Layer 3 of a small transformer language model trained on English Wikipedia (13 layers, counted from 0, width 96).
A neuron's activation on a vector x is SiLU(gate . x) times (in . x), where the dot is the dot product.

Input weights of the MLP neurons that the questions are about. A number n stands for n times 0.0042.
n28 gate: -28 -13 22 -30 -24 -57 -17 17 17 52 21 1 -26 0 0 -27 -50 5 95 -10 -2 3 -30 3 -13 -26 12 -14 3 12 -12 -14 -67 -35 5 -33 -16 -1 19 29 37 -18 -10 -13 56 -31 38 -2 -7 -7 0 13 7 -9 -12 -31 11 -8 -3 -12 -5 -19 43 -32 6 14 -10 -43 41 -37 -8 37 8 -18 75 -29 -50 17 -9 -2 18 -11 0 10 -23 -40 14 24 -39 10 -14 -12 -9 -28 -21 -33
n68 gate: -4 12 30 5 -51 -26 22 85 -1 12 28 38 -7 13 -15 -1 25 -5 36 23 -31 15 -1 17 -30 25 -10 -6 3 20 -22 26 21 -13 15 -8 -10 6 -59 -3 77 10 -6 -34 -12 -18 1 22 -61 23 2 -30 4 26 -19 -1 34 7 41 -9 -8 -26 27 -34 -23 34 -5 -27 35 17 -32 30 -30 -1 -11 12 -44 32 9 -4 8 -36 -9 -6 45 -13 38 19 -16 11 -11 -7 20 -4 -18 55
n97 gate: 33 -18 -30 29 -35 -2 -20 -42 57 -6 -19 -6 50 2 -72 -23 -30 -9 -31 14 4 24 54 4 23 16 -2 21 20 -24 16 0 -5 -26 -8 9 -10 3 -60 11 16 -3 -29 7 64 11 23 49 12 15 14 26 6 -23 -11 -12 14 -18 -25 -10 -6 -22 21 -11 23 -19 -12 -59 -23 -3 -20 -38 -64 13 -3 -32 22 9 4 -31 2 -3 44 13 -9 -9 2 -9 -10 -17 -47 1 16 -30 64 -4
n173 gate: 14 4 19 -8 -1 14 1 -43 2 48 1 -7 17 -6 22 32 -44 42 6 30 2 0 -16 -7 7 -14 -5 30 -12 7 -59 -12 19 23 10 13 8 6 -31 -5 -36 -10 -28 -11 8 -50 -20 -34 7 -16 72 14 46 35 23 -42 -13 15 35 31 -4 -14 7 2 52 -32 70 -10 -42 -27 57 7 -3 24 -30 -17 -43 12 -8 -15 5 40 -31 13 -29 -36 -5 -15 -52 -9 15 14 -5 17 24 -3
n28 in: -22 -18 12 -1 7 -32 -23 -9 9 12 3 14 -14 1 6 20 -12 -16 37 8 -6 -2 -3 11 42 4 -2 6 21 17 -20 -29 14 -29 -43 -4 -5 -31 23 12 15 -18 22 17 -8 -4 28 -23 8 7 -28 -17 8 29 -17 -36 16 6 -17 -22 1 -47 25 -35 -19 19 -10 -7 76 -37 -41 51 54 -2 18 -7 -5 49 7 19 16 1 -30 20 5 -31 31 -2 5 9 -7 -22 -17 4 -43 7
n68 in: 7 -1 16 11 -26 3 10 19 -8 -15 32 4 3 27 -9 -31 11 28 -15 19 -7 11 29 8 -11 18 16 -33 27 -16 36 -11 -28 11 21 -8 10 -6 -38 -12 12 32 -23 -26 -11 31 -12 -2 -46 37 12 8 -6 20 -31 -17 1 -7 -14 -10 20 29 25 19 -1 -15 10 -28 -17 39 -3 -11 1 -17 41 18 -25 20 3 4 29 -27 -1 -60 36 -34 6 14 -16 11 -26 11 -10 17 22 40
n97 in: -8 -6 6 45 -11 30 -3 5 18 55 -12 -50 -22 -19 -14 4 6 8 -19 2 6 37 -41 9 -37 6 -32 12 10 -6 4 8 4 -2 -5 -35 -2 -16 -23 -13 -5 3 -14 37 -13 17 -24 14 -63 13 1 -2 2 -35 -1 44 -13 -18 21 -47 44 -14 40 -4 16 -4 -37 15 26 36 -8 -12 -27 -16 26 -2 -42 -5 -34 -1 -1 -7 3 -17 25 10 39 -14 10 -23 -1 -31 -38 -15 2 33
n173 in: -12 -5 -2 23 15 9 -40 -18 -12 -16 -6 21 -5 -2 -4 -61 5 -2 2 13 -29 13 -59 12 -28 -4 -62 20 -8 1 -44 3 4 4 -11 -4 35 18 -32 2 -64 -13 -13 -50 4 29 -8 -14 19 1 -8 -31 13 -5 36 34 -25 11 9 42 -20 -8 20 21 -2 -3 -1 16 3 -28 34 -6 15 -9 -33 -27 32 -20 9 0 -29 20 -9 31 -1 20 -51 -38 -19 9 -8 38 54 2 29 -24

Each question shows a token from some text and the vector x that enters the MLP there. A number n stands for n times 0.037.

"o": -24 9 25 11 -9 -2 -7 14 3 1 13 9 -15 -1 -1 1 3 -5 -5 -6 -26 6 -6 9 -2 14 -29 -5 9 17 -16 9 -5 13 -2 11 7 11 -13 -18 -5 22 19 9 23 22 -8 11 -10 7 17 6 5 16 7 38 -1 4 -9 11 -2 10 -11 16 -45 5 7 9 45 31 9 -1 14 5 3 5 28 12 27 7 27 10 -5 -36 6 15 -26 -34 -1 -8 6 -5 -11 7 -7 5
Which neuron fires most, and how strongly? n68, at about 0.33

"S": 4 -3 22 -2 14 -12 -5 -9 14 16 10 5 13 -37 42 6 24 -7 18 46 1 -23 -10 -1 -20 4 1 13 4 -20 -15 -21 -6 3 -41 8 -11 -19 -4 -5 -5 15 -26 8 -18 29 -23 6 1 -7 -20 -7 21 21 -28 0 -3 20 9 0 6 -16 1 -4 3 3 -23 -23 8 -8 -16 6 2 1 0 -11 11 52 4 3 -34 4 -3 6 -8 -22 -19 -19 -22 -14 -4 5 -16 -4 -9 2
The neuron with the highest activation: n28

"ol": -7 17 -26 -5 -12 -9 3 -15 -4 1 16 6 9 -16 8 -1 51 0 12 17 -12 3 3 -5 8 -9 -31 -18 12 3 8 17 40 0 -31 5 2 -35 0 9 4 2 9 4 16 4 -23 4 -7 22 -4 6 3 0 -9 -6 -15 45 -15 3 14 16 8 8 2 -16 11 7 22 6 -23 6 -3 -13 -23 -14 -3 13 -17 -16 -4 -7 -14 1 13 -41 -1 -51 -5 -7 14 -32 -22 -7 4 9
Which neuron fires most, and how strongly? n68, at about 0.1

" |": -8 3 18 13 -10 11 -7 -15 14 8 16 3 3 19 13 15 -14 1 -18 0 24 7 11 6 5 2 -38 -6 -7 40 -7 -4 5 4 0 2 -5 -28 6 -32 7 -24 -24 -12 5 -16 -11 27 -2 -8 3 -8 -2 4 -8 -1 7 -4 4 -12 -3 6 -11 12 15 -4 -10 -3 7 2 -13 -2 -10 5 -2 91 3 7 -5 -17 -8 9 -7 -9 -10 12 5 21 -1 -2 1 -7 -18 4 1 -2
The neuron with the highest activation: n68

" as": 2 17 22 15 -3 -10 -5 2 6 -22 11 -13 -12 -32 -2 7 28 -5 -15 19 33 12 6 -2 7 15 -9 -22 -12 26 0 8 -8 3 48 -1 34 -6 -7 25 1 6 -2 -6 -1 27 -21 5 -44 0 -28 -13 34 26 -9 -13 -14 21 -9 -9 -6 17 -3 -17 23 -3 19 -10 16 -11 -24 5 -34 0 8 -14 8 9 -19 -17 14 6 8 -4 -6 12 -15 -59 -5 -10 -11 -1 -5 -10 -1 9
Which three neurons fire most, strongest first? n68, n97, n28

"h": -23 -7 -29 -3 -3 19 10 -2 -17 -25 0 2 1 -28 4 4 6 6 2 4 2 -11 -13 16 0 -7 14 3 24 -7 11 -15 -34 28 -6 4 13 2 -1 5 7 21 -11 12 5 5 8 27 -17 -11 -19 26 8 9 -17 3 -14 -13 2 0 10 10 -11 11 30 3 -10 0 13 -12 -12 -5 -1 -11 -16 13 4 -25 15 -6 9 6 2 -8 7 -16 -40 2 31 -3 -12 -1 -15 12 18 9
Which three neurons fire most, strongest first? n28, n173, n97

"al": -14 8 29 15 -15 13 5 3 -4 -17 0 10 -1 38 5 10 -22 -2 20 -6 -8 5 -16 -3 -7 18 -23 5 3 -2 19 -12 5 2 -27 -6 10 -31 13 15 2 14 39 6 -15 7 -24 -22 31 18 18 -14 7 -10 16 4 -5 40 0 1 1 11 -8 11 -9 -26 23 4 2 -5 7 -2 26 -24 -15 -8 -10 37 -25 -3 -24 -16 -8 33 -25 -18 -20 -32 -21 9 6 14 -3 5 15 3
Which neuron fires most, and how strongly? n173, at about 1.1

"y": -25 -27 2 1 24 -10 -5 -6 4 3 -1 19 -5 35 7 -7 2 -11 18 -20 15 14 2 13 25 -5 13 -7 3 -9 -6 -8 9 20 2 -14 -4 4 -16 -11 -12 13 -18 5 -12 17 -27 38 21 17 13 11 0 32 -23 20 -15 -21 2 -28 2 -21 -21 -5 6 -8 16 5 38 8 -23 4 27 -10 0 -13 -8 11 -15 -1 -4 -16 8 11 -3 4 2 -56 14 -13 10 -7 -18 8 -6 6
The neuron with the highest activation: n173

"ar": -30 1 -33 11 -7 -6 17 -16 -14 -13 4 9 7 -14 -12 2 -4 7 -7 12 3 -10 -7 -3 22 -12 -14 -14 10 19 19 -7 9 -1 1 -1 35 24 -14 -3 -7 12 0 8 20 44 4 -18 -19 6 -3 -8 -12 8 -33 -10 -1 -18 -4 7 5 -5 -24 -6 8 -15 8 9 87 -2 -14 -2 21 -10 -9 -16 -5 43 -17 10 5 -5 15 25 10 8 -20 4 -2 -22 -18 -4 -20 11 13 6
Which two neurons fire most, strongest first? n97, n68

"ro": -8 -16 25 23 -5 9 1 32 13 25 8 0 14 -19 6 5 7 -2 -10 35 -1 -10 -2 2 17 33 -33 6 -8 -7 4 19 27 15 -26 -2 1 3 4 15 -10 9 12 -8 -11 15 -14 -1 -3 11 26 -6 5 2 -13 23 -1 15 5 16 0 16 7 17 -3 -13 13 -24 -7 10 -8 1 7 -5 -9 -45 0 9 13 26 -14 -2 0 -6 6 23 6 -4 21 -28 21 -8 4 16 3 -5
The neuron with the highest activation: n173